Layer 2 of a small transformer language model trained on English Wikipedia (10 layers, counted from 0, width 128).
Take only the direct path to the model's output, skipping the later layers: a vector added to the residual stream pushes a token's score in proportion to its dot product with that token's output vector.

Output vectors of the tokens that the questions are about. A number n stands for n times 0.016.
"r": -2 -1 -7 -5 19 2 -2 -33 -13 -10 -37 -21 10 -4 -17 -16 -1 -44 21 -3 -47 -4 34 1 11 -25 -2 14 -24 -14 16 8 -28 -1 -15 23 10 5 25 9 8 -8 -6 -19 -18 -15 14 29 -23 0 48 -23 -32 2 21 -6 2 34 34 1 27 18 -8 1 -35 1 4 -5 17 9 -3 -4 1 6 29 15 -22 -8 0 30 2 -24 -53 -21 34 4 -3 19 -13 10 22 41 5 -11 6 -27 13 -8 12 14 7 -10 18 4 -4 15 -16 -1 5 -13 -5 7 18 13 5 -5 12 37 -3 -2 -29 -41 1 -17 29 9 -6 3
" Representatives": -5 -11 7 -8 -20 5 29 -18 2 20 -9 -46 0 -38 -22 28 -43 14 12 -8 -77 0 34 12 9 6 12 37 6 0 -7 5 -53 -28 10 38 -39 -48 77 -18 13 -14 -29 10 26 -13 27 -33 -7 3 -1 5 -6 27 -28 7 -27 85 16 -36 6 -16 3 14 -7 -38 39 -11 -4 -13 11 58 -5 18 7 -21 11 -31 1 43 -1 -2 -11 31 -2 -9 48 9 41 15 20 33 -31 10 -25 38 5 -11 9 7 -15 28 41 -25 -5 -9 36 25 -5 30 1 -19 -26 -26 -47 31 17 -8 -24 -49 27 25 -5 -3 -30 -16 -24 -55
"arl": -30 -16 18 -4 -17 -19 23 22 1 37 -24 -39 -17 -96 -14 7 7 3 70 -14 -81 1 94 6 16 0 -8 36 7 0 20 -23 -52 -42 -10 38 -1 -43 76 -9 2 -14 -30 12 5 50 28 -49 -28 -7 48 1 17 10 9 1 -2 31 29 -29 13 -24 -14 6 6 6 44 -18 -22 -26 41 4 19 -17 -13 2 -2 -4 -10 -6 -1 28 -1 -11 -6 3 41 6 22 -26 28 -15 -27 28 -22 -23 22 17 47 19 -31 9 37 -30 -22 2 -12 2 -6 35 29 34 -47 14 -43 -18 20 35 -15 -11 9 8 -19 -11 -9 -32 -5 -41
"'": 18 19 36 4 -33 -12 14 8 -8 -23 10 -4 -23 1 20 -37 -21 15 25 -4 -31 6 26 9 17 34 7 7 9 8 26 -2 18 3 -12 24 -3 -3 7 19 -15 4 -8 -17 -8 9 -2 -35 22 -10 8 -1 9 -17 16 -29 16 -23 4 -2 5 22 -4 -6 16 16 -12 25 -13 -14 12 -13 5 4 -24 -1 -42 34 26 24 11 -7 -51 42 0 -25 11 -25 4 -5 36 -15 14 9 -45 -4 42 -6 -2 -16 -26 -13 -28 12 37 -30 9 -30 2 7 4 7 -17 9 -4 -34 19 13 -41 14 -8 8 -17 -31 -3 11 -10 16
"disambiguation": -14 -73 -12 22 17 -21 12 -14 6 31 5 -55 -29 -89 27 29 -51 38 23 -22 -79 73 49 -11 15 -34 22 49 2 11 23 -36 -56 -29 10 86 -1 -90 84 12 3 -17 -19 16 -6 6 59 -13 -29 -4 -24 -41 -18 14 0 68 -5 72 45 -40 29 -30 23 -13 -28 -17 35 10 12 9 -12 8 16 10 -9 -33 -35 -21 7 8 -12 11 37 -14 12 -8 61 14 33 18 14 13 -13 5 0 -54 22 -4 -4 28 -6 -4 71 1 -11 13 -5 -10 -39 -7 -12 14 1 -14 -20 41 12 -10 -21 34 36 -15 -19 -47 -54 1 4 -62
"er": -10 -6 0 -7 5 -23 -1 5 16 -10 -12 -15 -3 -3 -20 -24 -20 -55 -3 -4 -44 4 36 -1 -13 13 1 11 -18 -15 -19 -11 -28 30 -3 20 -3 10 18 -5 -22 -35 -19 -15 -26 -6 -18 17 -35 -18 8 32 11 27 54 -1 1 49 11 -12 -3 7 -14 10 -1 16 1 -8 36 -17 -2 18 -7 6 6 1 18 -27 -12 25 39 -5 -6 -7 -13 -13 -6 13 21 3 10 44 7 24 -5 -28 13 20 -19 -5 -23 27 5 24 -38 -22 -2 -6 6 12 12 16 15 17 0 -22 16 6 44 17 -2 -25 -5 -2 25 -19 -13 1
" population": -31 -47 25 -10 -5 -10 9 -19 24 8 5 -33 -14 -29 -17 9 -21 7 16 -40 -61 5 30 -7 44 14 -28 18 38 -10 -2 -18 -6 -13 -8 51 -36 -49 26 -8 3 -15 -38 9 37 -2 18 6 0 15 26 -13 -17 24 -7 -12 7 57 -10 -22 15 -11 1 1 2 -52 -2 -12 14 11 15 68 6 -11 -16 -15 -5 7 5 52 12 1 34 -28 22 7 29 -3 6 13 -22 2 -12 28 -24 -8 -25 -7 -12 13 -15 1 37 2 24 12 -42 8 14 26 14 -5 29 5 -34 8 -7 8 -5 -23 4 42 -4 -35 14 3 -19 -40
" median": -51 -54 -4 -3 16 6 31 7 21 10 -5 -46 -21 -46 7 -21 1 23 0 -15 -96 -16 54 -18 15 33 -42 11 -5 10 12 -7 -29 -19 -8 43 -12 -38 47 -26 -10 -9 5 20 32 20 31 24 9 7 62 -21 -4 49 7 5 -45 80 4 -14 20 -28 -22 34 15 -17 39 -18 18 20 16 42 30 11 11 -11 -11 -41 -5 52 -5 17 -11 -7 -15 13 40 14 5 2 -28 12 25 40 -40 -3 -52 -3 2 7 -21 -2 19 -22 -3 22 -20 11 -16 16 -17 -40 -1 6 -42 31 -8 -6 -16 -50 65 22 6 -27 -45 14 -5 -57
"s": 24 28 -21 -15 -12 14 -14 19 23 -14 33 -15 -20 21 -31 0 -45 2 -5 -9 -20 23 14 1 17 15 -44 -9 -15 16 -8 3 18 7 1 30 -26 20 -18 -8 25 -15 19 -28 -10 -23 -17 -2 -3 6 23 -19 -35 2 -22 -4 20 25 8 -1 -14 27 7 23 -29 21 -17 -13 -1 -20 20 10 -1 -1 -4 27 4 -5 34 -25 10 27 -25 3 13 8 -21 0 -26 35 18 16 15 -7 -2 -16 13 2 -31 32 -9 3 -23 -20 31 -25 -34 -3 -20 -12 16 -42 24 23 34 -24 20 -16 -32 32 -25 -15 -12 23 63 -26 7 31

Output weights of attention head 7. The head adds the sum of these rows, row i times number i of z. A number n stands for n times 0.0049.
o0: 39 24 4 7 -32 -33 69 24 -16 -3 -48 -11 -43 -27 -44 11 -61 21 32 -20 0 11 -9 -32 -8 14 6 7 -6 -22 3 54 -9 55 -14 -30 28 7 -6 -2 -2 5 -18 2 -24 -32 -47 39 28 -6 -45 5 1 -42 -10 -38 -5 47 9 -38 12 44 36 2 56 -32 -10 19 18 -13 16 9 -43 30 27 -17 12 -22 32 -15 10 21 -57 29 6 2 -68 25 38 -36 49 2 6 -9 -33 29 9 -19 -14 -13 3 13 -6 -19 -28 -22 18 -23 16 -18 -17 -4 -10 -30 -16 -8 26 -6 -11 -22 4 29 59 24 -2 -3 -28 31
o1: -3 -28 5 26 3 -3 -2 23 -12 47 7 -5 3 9 -2 28 -32 -9 24 -4 19 -2 -40 -7 -9 0 -1 4 24 -5 -8 35 17 -23 1 6 -12 22 -9 -24 51 -31 -5 26 -11 32 21 0 16 -10 44 -6 23 0 -10 -5 14 6 -7 -22 18 8 -4 -46 -32 -10 -8 41 22 -8 9 10 11 3 2 30 -30 8 -12 -6 36 4 13 14 0 -28 12 -14 1 3 7 46 29 1 -4 6 14 -11 9 19 14 -16 -29 24 13 -44 8 -17 29 -9 -3 17 -2 -36 -4 40 -10 14 -2 0 29 -2 -5 8 4 -14 18 2
o2: 39 4 -2 40 22 -24 16 7 -16 16 18 -18 43 -5 -10 -3 -26 -14 18 -3 -46 -4 10 31 1 1 21 -7 -21 -5 -2 -2 3 15 33 -17 0 -9 -7 12 0 -8 6 -4 -2 -1 -23 -13 8 11 9 -2 -20 -36 -19 -22 41 4 16 6 -4 28 6 -8 28 15 -12 -2 -6 39 -13 2 -5 20 12 17 -21 -12 -8 -3 -11 -16 -24 21 -10 -42 -15 22 1 23 27 -4 -9 -28 26 -29 0 43 -8 16 -15 32 -30 5 -7 8 -7 7 22 -38 19 12 -39 36 16 -55 2 -5 -11 -11 -17 0 3 25 2 23 19 8
o3: -19 -16 -36 -3 -29 -15 9 5 -31 -34 -6 -40 -3 -33 -1 50 7 -22 -16 -23 -30 29 -27 4 -19 -3 2 -5 -1 -13 23 -12 7 10 10 -20 -20 11 -6 -54 1 -13 2 -1 -6 46 8 22 19 26 3 -14 -3 20 -30 -9 24 11 2 -2 -27 -42 -6 8 -4 -35 -1 8 27 -23 -21 13 -19 21 6 -6 -22 -20 -26 -4 26 -7 41 10 13 39 29 -19 -14 -46 -16 -26 -16 -9 -33 -2 18 -40 -6 13 20 -17 45 0 -2 22 3 10 9 29 -31 -35 -8 -1 6 19 33 2 21 44 20 -1 -23 -34 -10 19 16 -1
o4: 6 20 86 25 31 39 37 15 24 -11 39 11 10 -15 -7 -48 2 -29 26 -13 13 9 -47 -10 16 0 12 -16 -1 -21 -21 -79 14 -16 1 25 34 -64 -24 3 -20 1 25 -13 30 -25 -9 15 -34 -8 -25 21 -1 -36 11 0 -28 -18 -29 19 3 23 10 41 -5 50 9 -12 -9 -14 -29 -33 28 20 -26 -62 16 3 26 37 10 8 -34 -11 3 7 8 -24 -15 6 9 1 -44 0 31 41 -8 -18 10 -14 -33 -19 4 -54 47 28 -42 -10 -27 -18 -9 63 -31 1 -6 17 47 -72 51 -25 22 -12 33 -23 -60 -30 -19 -14
o5: 32 26 22 -1 75 -1 -22 -73 55 5 16 31 -34 -11 29 -18 40 49 -40 46 9 2 -13 5 42 -14 -15 -5 59 -3 -11 5 -32 2 -41 50 28 14 59 24 -40 11 14 13 -16 4 -10 6 17 -24 88 -39 52 3 30 5 -40 7 -31 5 -42 -15 44 -22 18 61 42 -16 -6 11 -29 1 32 -38 -2 -49 -31 3 10 -25 -15 53 20 -27 10 25 22 -25 -38 -14 -60 12 22 6 79 -19 -34 32 -17 -22 3 -37 -48 26 -11 -40 25 8 34 -13 -5 11 -12 -4 -21 3 -23 20 -4 -44 -9 -5 73 24 -60 -2 14 -10
o6: 22 26 26 4 41 18 22 -26 -12 79 34 -21 -40 -3 -9 -14 -1 -1 26 -5 -8 22 -39 -6 3 52 -1 -24 -23 -11 -31 -39 -31 -1 -36 -4 25 4 -7 -18 -12 -35 9 -6 24 -50 -44 -25 -4 24 -23 53 -26 -16 -42 -8 -51 12 21 44 -57 -1 -11 18 29 11 10 -24 -24 -9 -14 11 6 -4 -3 10 -42 -27 -9 4 -5 -19 -42 -14 -12 27 46 -37 -41 33 8 41 3 34 41 57 29 17 -19 41 6 28 58 6 23 8 -1 22 24 -16 -22 36 -10 15 -21 14 18 20 37 -14 -58 -22 1 20 0 5 -12 -1
o7: 29 -10 -38 -16 46 -14 -5 -22 -15 -10 -20 -1 18 6 59 -6 27 38 10 39 -39 -35 5 -7 2 -30 11 -4 -8 -13 0 -25 -3 -8 -23 3 20 6 10 -23 -21 -6 -11 -26 -10 51 17 9 17 48 -5 -57 -3 22 -21 2 -12 18 13 -4 -29 6 6 -13 19 -13 11 1 -17 28 23 -8 23 -25 -85 -19 -7 -20 -19 16 -30 -26 -18 14 43 -36 23 3 41 -5 28 -20 3 34 8 55 -3 31 -39 -16 -10 -25 -55 6 -12 45 -18 7 -4 27 -20 -6 63 16 13 -18 10 -2 11 16 -23 11 14 28 22 -10 -2 -23
o8: 27 -11 18 -38 -36 -23 -9 9 32 35 6 39 8 0 11 -18 -27 -6 31 -15 -30 7 44 11 -11 10 3 -14 -23 -6 -4 0 -1 33 -10 29 -6 -21 1 -26 15 -18 32 -2 3 -28 -37 -36 25 23 6 36 -22 -28 2 3 -24 -32 25 -3 14 -26 28 32 1 -3 37 0 2 9 -6 44 -1 24 3 44 30 -26 -17 -28 -22 2 -7 -10 14 -5 -49 45 -25 -21 -15 -22 32 6 -48 -10 4 11 -19 8 -25 34 28 -23 17 14 -2 2 20 -23 8 -15 1 22 -3 -77 13 13 82 -25 8 22 -10 31 -20 19 -24 -37
o9: -3 15 14 10 6 -17 3 -6 -27 1 10 1 -11 -54 -8 -17 -7 -19 7 -37 26 31 -13 -26 -13 -4 3 47 9 11 8 -12 -10 0 -13 -14 2 17 -42 -27 -5 18 -26 5 13 -5 -28 4 43 -1 0 -17 29 -23 -4 9 63 -34 -6 -31 -31 -8 -4 13 -15 -17 -43 2 -4 -27 -9 -22 -48 -3 4 -32 -38 14 0 -1 46 7 32 22 -14 -12 -10 4 -30 -38 -16 13 4 -30 -7 -11 -9 -23 -14 9 -17 -23 -38 17 -6 -10 -20 -13 -7 34 17 -13 24 13 -33 46 8 -18 3 31 -15 -15 -23 3 -38 5 -26 7
o10: -21 -1 -5 1 -27 -29 -14 1 6 -31 15 -8 -5 2 4 -12 14 8 -8 4 19 -10 12 -4 10 -18 -2 12 24 -11 18 14 6 -23 21 -13 12 0 -17 10 -2 7 -1 -1 -17 -3 15 31 -29 -24 23 -30 9 21 0 9 6 29 -11 -42 33 -32 14 -14 0 -13 -8 -14 -10 11 5 -1 -17 42 -3 -9 4 -18 -12 3 -23 23 21 18 32 32 10 -7 12 -13 -35 -41 -4 4 -50 -16 -13 -28 -8 -16 8 -29 -8 15 -32 -2 -27 1 -19 27 -19 -13 15 1 10 -3 -4 -4 -19 42 36 30 17 -1 0 -29 -6 -16
o11: 15 4 -8 11 -4 -4 -8 5 14 8 -8 -1 15 -12 44 0 -17 6 -2 10 31 10 9 -28 -22 23 -20 15 -4 10 6 3 -10 -1 -26 15 4 31 -6 -9 11 35 -46 2 -14 -3 7 5 18 -2 13 -6 -3 -11 13 -2 19 -18 3 -15 4 3 1 -1 -3 16 -24 -10 -1 -29 -9 2 19 18 -25 -9 -19 -28 -19 8 -5 14 10 4 -3 14 26 -40 -34 -15 -7 26 23 -5 -15 -16 -13 6 -20 -6 -1 4 -17 26 26 3 -1 -11 14 16 -14 -30 -16 9 -31 2 -45 -1 4 21 11 -11 6 1 3 22 -12 6
o12: 7 22 -37 2 12 -16 19 11 -22 16 -13 -13 -9 -1 14 5 0 -7 5 6 -7 12 -27 -6 9 23 10 -3 -12 -21 0 -26 -13 -19 -9 -15 -59 24 5 -21 7 0 13 -13 -3 18 16 -4 44 5 1 6 -10 -4 -36 13 -29 9 -14 -5 -21 -4 23 20 -5 3 -3 8 0 -3 9 0 -20 -7 1 3 -2 -21 -24 -7 -6 8 8 7 -12 0 -22 -24 12 -4 13 10 2 27 15 19 2 -38 27 -18 14 20 16 15 9 3 34 -14 -11 26 -32 -18 10 21 9 50 -3 0 20 8 -31 -16 -15 -7 2 -6 -12 15
o13: -33 -2 27 20 44 -2 1 -28 3 2 -15 -26 6 -23 23 39 75 -16 -11 -41 9 0 -13 -12 7 14 3 24 17 -6 -7 -30 14 27 3 -2 25 32 -49 -22 -8 -11 -11 -2 -38 -12 38 -7 -11 -12 -14 18 35 -11 14 -13 -13 31 -7 -4 -11 -4 14 -12 33 11 13 -27 -39 13 -13 3 -47 28 64 -30 -62 -14 -8 26 45 11 28 0 -2 16 29 -35 -69 -49 -30 -7 10 -16 32 -60 2 -9 -3 -10 24 -44 -19 20 -11 21 10 23 -17 -12 -28 6 -34 1 10 31 4 -13 24 33 23 42 -10 -46 8 10 -12 -1
o14: 1 29 -27 22 4 -30 -4 0 22 -15 12 -9 -56 -21 4 12 72 50 2 -27 14 2 -18 -21 -2 16 -13 -9 -17 11 -2 -32 -16 5 -8 -1 21 3 -16 0 -22 13 -45 -17 -49 -21 -52 13 26 -10 -15 -21 -14 -16 -4 9 -32 6 4 22 1 26 4 -4 79 -15 -11 -3 -22 -11 -7 59 0 -9 -7 -7 -4 -71 10 18 -26 -9 -8 12 44 6 62 -17 -14 -12 -23 -11 18 44 -44 20 -47 30 -9 -7 4 39 -32 12 33 12 -13 1 33 10 23 -36 -46 -11 4 -22 1 1 -18 -28 18 3 15 -28 30 24 -5 -20
o15: 10 -33 -35 -6 5 15 -5 25 12 27 -21 -33 28 -2 44 23 -38 -16 -5 22 -22 6 -35 -8 20 11 33 -5 2 -48 11 12 -2 1 29 -14 -14 8 9 16 20 -15 -27 8 1 -8 24 1 15 4 -28 -8 17 -2 -6 -1 -6 -18 -9 -41 8 -33 -15 13 -16 18 -30 35 -13 -2 9 -18 -39 -4 -34 8 -12 -9 -26 -18 -27 17 -21 -7 13 -47 -37 36 -5 -11 -24 17 57 -21 51 -43 -12 0 -8 -24 9 1 -35 -18 -12 -56 18 -19 6 -13 -8 12 -42 8 -6 -39 -12 -8 -19 -39 28 -31 1 -10 -27 34 24 -2
o16: -32 4 5 16 3 -1 -14 3 -24 -9 38 5 43 7 -10 26 -28 -33 -8 -21 18 -10 1 -22 -45 -9 6 39 38 23 10 26 2 -6 -34 -33 -16 -15 8 -2 34 -14 -12 13 -50 12 10 18 11 -16 18 10 10 -5 31 6 32 -53 6 -29 -5 23 -37 -7 -30 -12 -23 28 36 20 -25 -17 -14 -2 34 1 -20 21 8 30 59 15 38 -3 17 -3 -7 -18 -29 24 12 -17 -55 -18 6 -77 -24 3 15 39 9 -36 -43 32 14 -29 -20 19 -1 -25 1 -7 -47 -1 1 -17 -17 12 5 9 39 -15 12 -17 -22 29 22 4
o17: -16 -18 4 24 -13 -29 -28 10 2 7 -17 18 -16 2 44 65 -5 1 -33 -29 24 22 34 30 1 -30 -4 46 -22 -39 11 48 5 -3 45 17 64 23 -3 -7 -22 19 6 -6 35 -51 3 7 25 -11 8 -21 30 3 -37 -27 -13 26 -10 -28 -48 -55 24 -45 61 -1 31 48 -3 29 40 36 -46 4 45 33 -13 31 -17 -53 46 14 4 39 13 12 -18 4 6 -37 -45 47 35 28 7 -29 -14 -34 22 -26 12 -12 -11 0 -47 -42 -43 11 14 46 32 -27 17 22 -11 20 2 -19 -85 4 -24 86 2 4 -46 13 -14 -27
o18: 9 15 7 12 -3 25 -6 11 -23 -22 -15 -14 50 -29 -1 2 27 -9 10 -1 9 -1 -1 -3 0 31 -19 15 -32 20 10 -20 -1 10 -11 -25 17 24 32 -27 -16 4 -37 -38 -12 22 -6 -9 22 16 -46 6 -10 2 -1 -7 22 -24 26 -23 -21 -6 -27 17 2 -25 14 13 4 -20 -28 8 22 -13 -32 -8 -15 -28 -19 50 -38 -12 -13 20 15 -27 40 1 -10 35 -23 28 -23 4 -1 12 7 7 -37 -5 11 35 -12 30 28 -1 -19 21 -4 5 38 -4 -8 -15 -22 -28 4 -1 16 9 -14 -34 12 19 -22 53 -5 16
o19: 6 -19 -35 -5 -3 -61 6 -11 4 -1 14 -14 2 0 15 36 -15 18 10 45 -46 -2 -8 -7 5 -21 18 -9 47 -14 28 -9 8 40 23 9 -24 5 -5 -34 -11 -25 21 7 24 20 11 9 22 30 10 -34 -24 13 6 18 28 13 -16 -11 25 22 55 19 -4 17 -23 -11 -46 7 32 -21 -2 18 -34 4 -5 25 6 -29 -6 10 22 -31 -1 7 -55 12 9 -68 -6 -22 -3 -36 13 -35 25 -28 14 -39 9 -25 -2 -25 -17 15 8 -21 -17 -7 -21 -22 -5 27 34 -26 28 15 17 10 -16 23 -25 -5 21 -12 18 -45
o20: 14 10 13 42 24 50 17 13 10 47 -9 23 6 14 33 -18 -30 -9 -49 9 24 8 4 1 -24 -53 -4 0 8 38 -41 28 -11 -28 -4 5 -7 33 -14 -15 15 -43 5 51 1 -30 20 -37 10 -1 19 9 -11 -33 -12 -6 9 -26 -27 8 23 -35 -13 -40 -29 31 -5 -11 1 -24 3 10 -17 9 -18 -38 -3 12 -2 -9 19 10 16 -24 -6 3 -11 -19 8 -27 -15 64 13 -31 28 -15 -12 -6 18 -13 -8 -61 -38 -9 19 1 33 11 7 21 -20 33 -8 -20 -25 45 -41 -16 -8 14 14 4 6 -39 -8 -13 -8 32
o21: 5 11 4 -1 -12 20 24 48 -16 -15 -17 -7 -4 19 1 8 -2 -9 -12 8 1 -7 -19 13 -11 9 -4 -33 0 -11 -20 2 3 14 59 -1 -30 -18 3 2 3 16 7 -20 1 -3 -13 13 -15 -1 -5 25 -3 -9 2 -13 12 -17 -10 12 4 27 11 22 3 -3 17 0 7 -4 -13 23 -7 -10 4 7 21 -33 2 -28 -17 -5 -27 -14 9 -17 27 19 -11 13 18 -9 2 -11 16 11 16 -11 -16 23 -12 38 -2 -29 -10 4 29 13 25 3 -5 1 -27 -14 31 17 27 -9 17 -37 -8 -16 -15 12 -5 27 18 2
o22: -40 -14 63 -12 21 2 19 47 -24 -11 -8 -2 28 25 -17 36 -16 -2 19 31 46 -39 -1 -25 -29 0 -16 32 28 25 -12 28 34 66 29 4 -38 -17 19 10 20 0 54 7 -31 13 17 22 -25 17 6 -23 22 7 34 -41 -12 -25 -16 25 -20 2 -6 -20 -25 9 7 3 65 -3 -5 9 -4 5 -24 12 -25 13 -1 30 47 0 2 33 14 -15 -42 -22 4 20 34 4 -51 23 57 -3 13 19 20 13 -38 -14 -39 32 30 -28 17 -16 4 -23 -17 8 -24 -13 -17 4 -39 21 -1 -40 25 -18 1 45 9 25 39 5
o23: 7 8 16 16 -31 65 -5 15 13 9 3 -17 -1 12 21 -7 -24 -29 10 -17 4 48 -24 -6 9 -4 28 6 -4 -17 -9 23 11 -26 0 -9 2 8 13 2 48 9 -6 38 7 -18 6 20 9 -4 -30 12 -13 6 -25 -12 -14 0 4 -21 6 -9 -47 -9 -45 -17 -9 50 23 -5 25 -19 0 17 10 -2 37 6 -2 5 9 15 2 17 -11 7 10 -1 21 15 4 28 15 16 2 46 -5 -20 20 24 17 -41 35 1 -12 -12 -18 20 -7 1 -13 52 8 -48 -13 59 15 9 2 7 -1 -23 25 -17 -1 -42 9 37
o24: -46 69 -35 -54 0 21 -12 51 8 -83 44 -37 36 -1 -27 14 -71 50 -12 -45 -20 -6 15 38 41 -28 -34 17 14 -19 57 34 17 23 7 -59 -22 17 9 -26 14 28 0 20 7 -16 -3 14 -56 -32 -19 21 19 64 -20 -31 44 3 1 -11 1 -19 -20 -31 -37 -29 -26 7 26 -2 13 22 3 94 12 69 93 -51 -8 31 -49 -8 61 -4 10 48 -42 24 27 -21 -33 -14 -29 -20 -63 -41 -9 22 -6 -34 8 16 85 -7 11 36 -23 -3 -67 20 11 -42 15 -37 -25 11 18 16 -14 45 2 -18 -23 -10 14 -31 27 22
o25: 16 13 -13 -10 -10 -5 -8 -24 13 -6 1 4 13 7 -14 -17 -48 -10 2 8 -10 -3 -8 -12 9 8 2 -14 16 8 18 10 -17 -7 -41 -8 -17 -4 -4 12 10 -10 0 19 -14 -19 -7 -1 -6 0 -9 -2 -15 -4 1 -5 -2 0 -2 -15 13 34 -14 -9 -21 9 -19 -20 2 -16 16 -3 -23 15 18 -1 9 4 -15 -7 -1 16 -26 -16 -12 0 -19 -10 18 -2 13 -9 -8 -4 -25 -40 -5 -6 9 -3 -11 -5 11 2 -9 -42 -1 -2 5 -7 8 9 5 34 5 -13 -17 7 -40 -4 -15 -9 20 -2 16 -12 12 4
o26: -19 -1 -9 -7 14 31 -10 -17 6 -45 43 5 33 12 4 16 18 -1 -24 22 -11 -26 17 23 -14 -28 -5 -27 -10 -5 -19 15 -8 14 44 -11 19 -31 31 -5 -37 -13 6 -34 15 -24 -1 -5 -15 30 -17 -13 -32 15 28 36 -1 -31 6 19 -19 1 -2 9 15 25 20 -20 -3 18 -20 0 6 7 -18 21 9 12 27 2 -44 -15 9 -51 28 -33 -13 27 -27 25 -41 -27 -28 -3 37 -26 -10 34 -32 -11 -29 36 1 -28 11 12 -2 10 19 -13 16 7 -11 -3 -4 -29 28 19 14 -32 -43 -28 -25 37 5 36 20 -27
o27: 36 34 27 7 -9 1 26 21 -8 3 -4 29 -15 17 7 18 -45 8 0 0 -6 -14 8 -10 -22 -32 -4 -17 -11 2 -18 42 -6 15 -13 -37 -10 -7 14 -3 15 0 13 5 22 -12 -3 2 17 -9 -9 9 -9 -8 -20 -38 -3 22 -15 11 -16 30 -6 16 16 -2 8 24 14 0 -4 33 2 -8 -1 7 24 5 -13 -3 15 1 -8 -10 -15 3 -81 15 25 17 20 -6 0 -4 2 8 3 10 6 -4 1 -11 -6 8 -6 -13 33 5 -7 -19 1 -32 8 -25 15 13 3 15 11 -5 -23 -6 11 4 20 -29 12 6
o28: -15 -11 3 50 28 79 -36 -28 30 26 88 -4 0 -5 -10 10 19 -3 -5 -49 -5 -47 -15 38 22 2 34 -1 -13 46 -16 -34 22 -31 5 -33 13 -29 -45 -17 -3 -74 -35 -50 40 -5 48 31 -25 -6 -34 -11 11 -8 30 51 -24 -27 6 7 -4 -56 -48 -17 37 6 22 -40 -28 55 14 -16 12 54 -8 18 -37 -24 -64 28 -29 -19 9 -20 21 26 75 1 0 -1 -34 47 -1 62 50 -3 -27 42 25 8 8 22 -31 -8 79 27 -18 29 -46 -19 24 35 29 19 50 -24 52 -28 -53 58 -2 -2 -1 -76 -57 21 -18 40
o29: -4 4 -9 -17 8 -21 -11 -15 -7 -68 18 -10 15 -4 22 43 -43 -30 -8 7 26 11 40 13 -21 -35 -18 18 21 -30 20 51 8 31 18 -22 28 -23 18 40 -43 17 22 -15 31 -14 3 19 13 -28 -11 -80 -9 -7 21 -4 31 -7 -18 -15 -15 16 43 -1 26 3 -29 13 0 20 -7 -32 -10 6 44 -2 27 70 6 -25 -21 37 19 -45 -26 36 -45 11 33 -16 4 -39 -71 -17 34 -34 -44 -6 7 14 3 -22 2 -14 -36 -25 -9 -24 -29 -1 -28 -19 -18 -19 41 -17 1 13 -33 12 -17 26 6 51 -7 -10 23 3
o30: 6 -32 -1 -51 0 -23 -8 -35 32 3 85 29 -19 38 20 9 44 8 -38 -14 39 30 43 -28 -18 24 -16 17 37 -40 -30 52 -18 23 13 -51 52 62 61 42 4 -35 43 34 69 -46 34 -12 3 21 37 0 17 27 -23 51 -7 -19 -41 32 3 -9 40 -29 7 38 -2 -4 -17 -47 35 -7 37 25 15 8 -25 30 46 -13 -19 16 32 -19 -1 19 -41 -3 -28 -1 -28 14 -9 -56 18 -37 34 -20 12 14 39 -2 2 9 64 -57 -10 -12 43 -31 -10 -19 -8 -33 -23 9 -82 66 23 6 -23 13 -53 23 -10 -19 25 -65
o31: 5 -12 1 -4 -26 51 22 9 9 -32 -20 11 11 46 -29 -24 -7 28 3 -20 -14 -35 41 7 -22 -10 -11 -18 -1 21 9 36 -1 8 -8 -3 8 -17 -2 -19 42 -22 19 15 -14 -32 9 25 -19 27 15 15 8 0 2 14 8 -20 28 -12 53 -26 -13 -23 -6 6 10 -10 0 23 13 48 -23 31 -32 -13 27 -36 20 8 0 -30 -26 -21 -1 2 19 0 46 -25 14 -9 -20 6 -13 11 11 13 3 0 -53 -16 21 -57 20 35 -8 1 4 2 -4 22 38 -18 -38 -6 41 -6 20 19 7 24 7 15 -3 -14 9 8

Each question shows a token from some text and the vector z that the head gathered there. A number n stands for n times 0.009.

"s": -20 -3 3 -30 4 -28 4 -35 18 8 8 6 -7 7 -25 -44 26 2 -9 -10 16 -52 -23 -6 -28 44 -27 2 29 -21 -2 1
Which of these tokens does it push down most? " Representatives"

" p": -13 -14 16 -39 16 -34 -9 -15 18 -8 8 -4 -7 -4 3 -31 50 -13 8 -15 4 -54 10 -19 -14 64 -6 -10 49 -12 -16 28
Which three tokens does it push up most, strongest first? "'", "r", "er"

"\n": -69 1 -6 -7 -5 -35 -16 -17 26 -18 55 0 10 20 -45 -42 48 16 -21 -9 24 -94 -2 12 46 30 -17 -9 82 -28 31 37
Which of these tokens does it push down most? "'"

"ate": -13 6 -2 -23 3 -40 -9 -30 10 3 15 -6 1 -4 -23 -36 31 14 -7 -11 6 -22 8 4 -27 19 -35 9 -4 -2 -13 12
Which of these tokens does it push up most? "'"

" recru": 16 2 0 -11 -4 -47 1 -36 37 11 18 2 -5 11 -13 -50 24 10 -9 -5 1 -64 -10 -6 -11 55 -48 5 31 -29 -3 19
Which three tokens does it push up most, strongest first? " population", "'", "arl"

" to": 9 -7 15 -12 -3 -38 -7 -29 -1 8 4 1 -6 1 -31 -12 58 3 7 7 -2 -15 18 -15 -10 25 -26 30 9 0 -12 -4
Which of these tokens does it push down most? " median"

"-": 8 -21 18 -43 12 -15 -8 -30 35 -4 0 -17 -4 1 -14 -49 44 -10 -23 -2 5 -45 6 -19 -12 60 6 19 22 14 -8 22
Which of these tokens does it push up most? "s"

" cr": 10 -7 7 -30 14 -38 3 -33 33 -5 6 1 -5 -1 -5 -49 25 -10 -4 -8 5 -45 -4 -6 -1 64 -20 18 14 -11 -3 21
Which of these tokens does it push up most? "s"

" 1": -2 -3 13 -15 -2 -17 -1 -14 11 -3 6 2 -2 12 -1 -19 12 0 1 -12 1 -37 -11 -5 -19 15 -18 1 53 -25 -20 7
Which of these tokens does it push down most? "s"

" were": 9 4 2 -13 -2 -48 -1 -37 35 12 19 5 -5 17 -17 -47 34 10 -7 -7 6 -70 -6 -5 -12 58 -48 1 38 -30 -5 22
Which three tokens does it push up most, strongest first? " population", "'", "arl"

"ing": 3 -5 12 -44 20 -19 8 -20 33 -5 -9 -8 -15 2 -5 -58 26 -5 1 -16 12 -68 -8 -21 -40 50 -19 4 23 -30 -12 7
Which of these tokens does it push down most? "disambiguation"

" all": 1 -3 7 -36 -7 -32 8 -17 27 7 6 1 -5 9 -15 -33 25 -8 7 -12 -3 -55 -10 -6 -43 42 -41 -2 26 -27 -2 -4
Which of these tokens does it push up most? "'"

"|": -12 -10 10 -19 5 -15 -4 -3 18 -6 9 2 -2 16 5 -25 21 -2 -2 -11 5 -47 -13 -8 -10 24 -11 0 67 -27 -34 24
Which of these tokens does it push up most? " median"

"  ": -47 0 -3 -14 -1 -22 -11 -2 18 -17 45 -4 3 24 -29 -46 30 26 -19 -9 20 -92 -6 6 21 16 -13 -8 73 -27 17 32
Which of these tokens does it push down most? "'"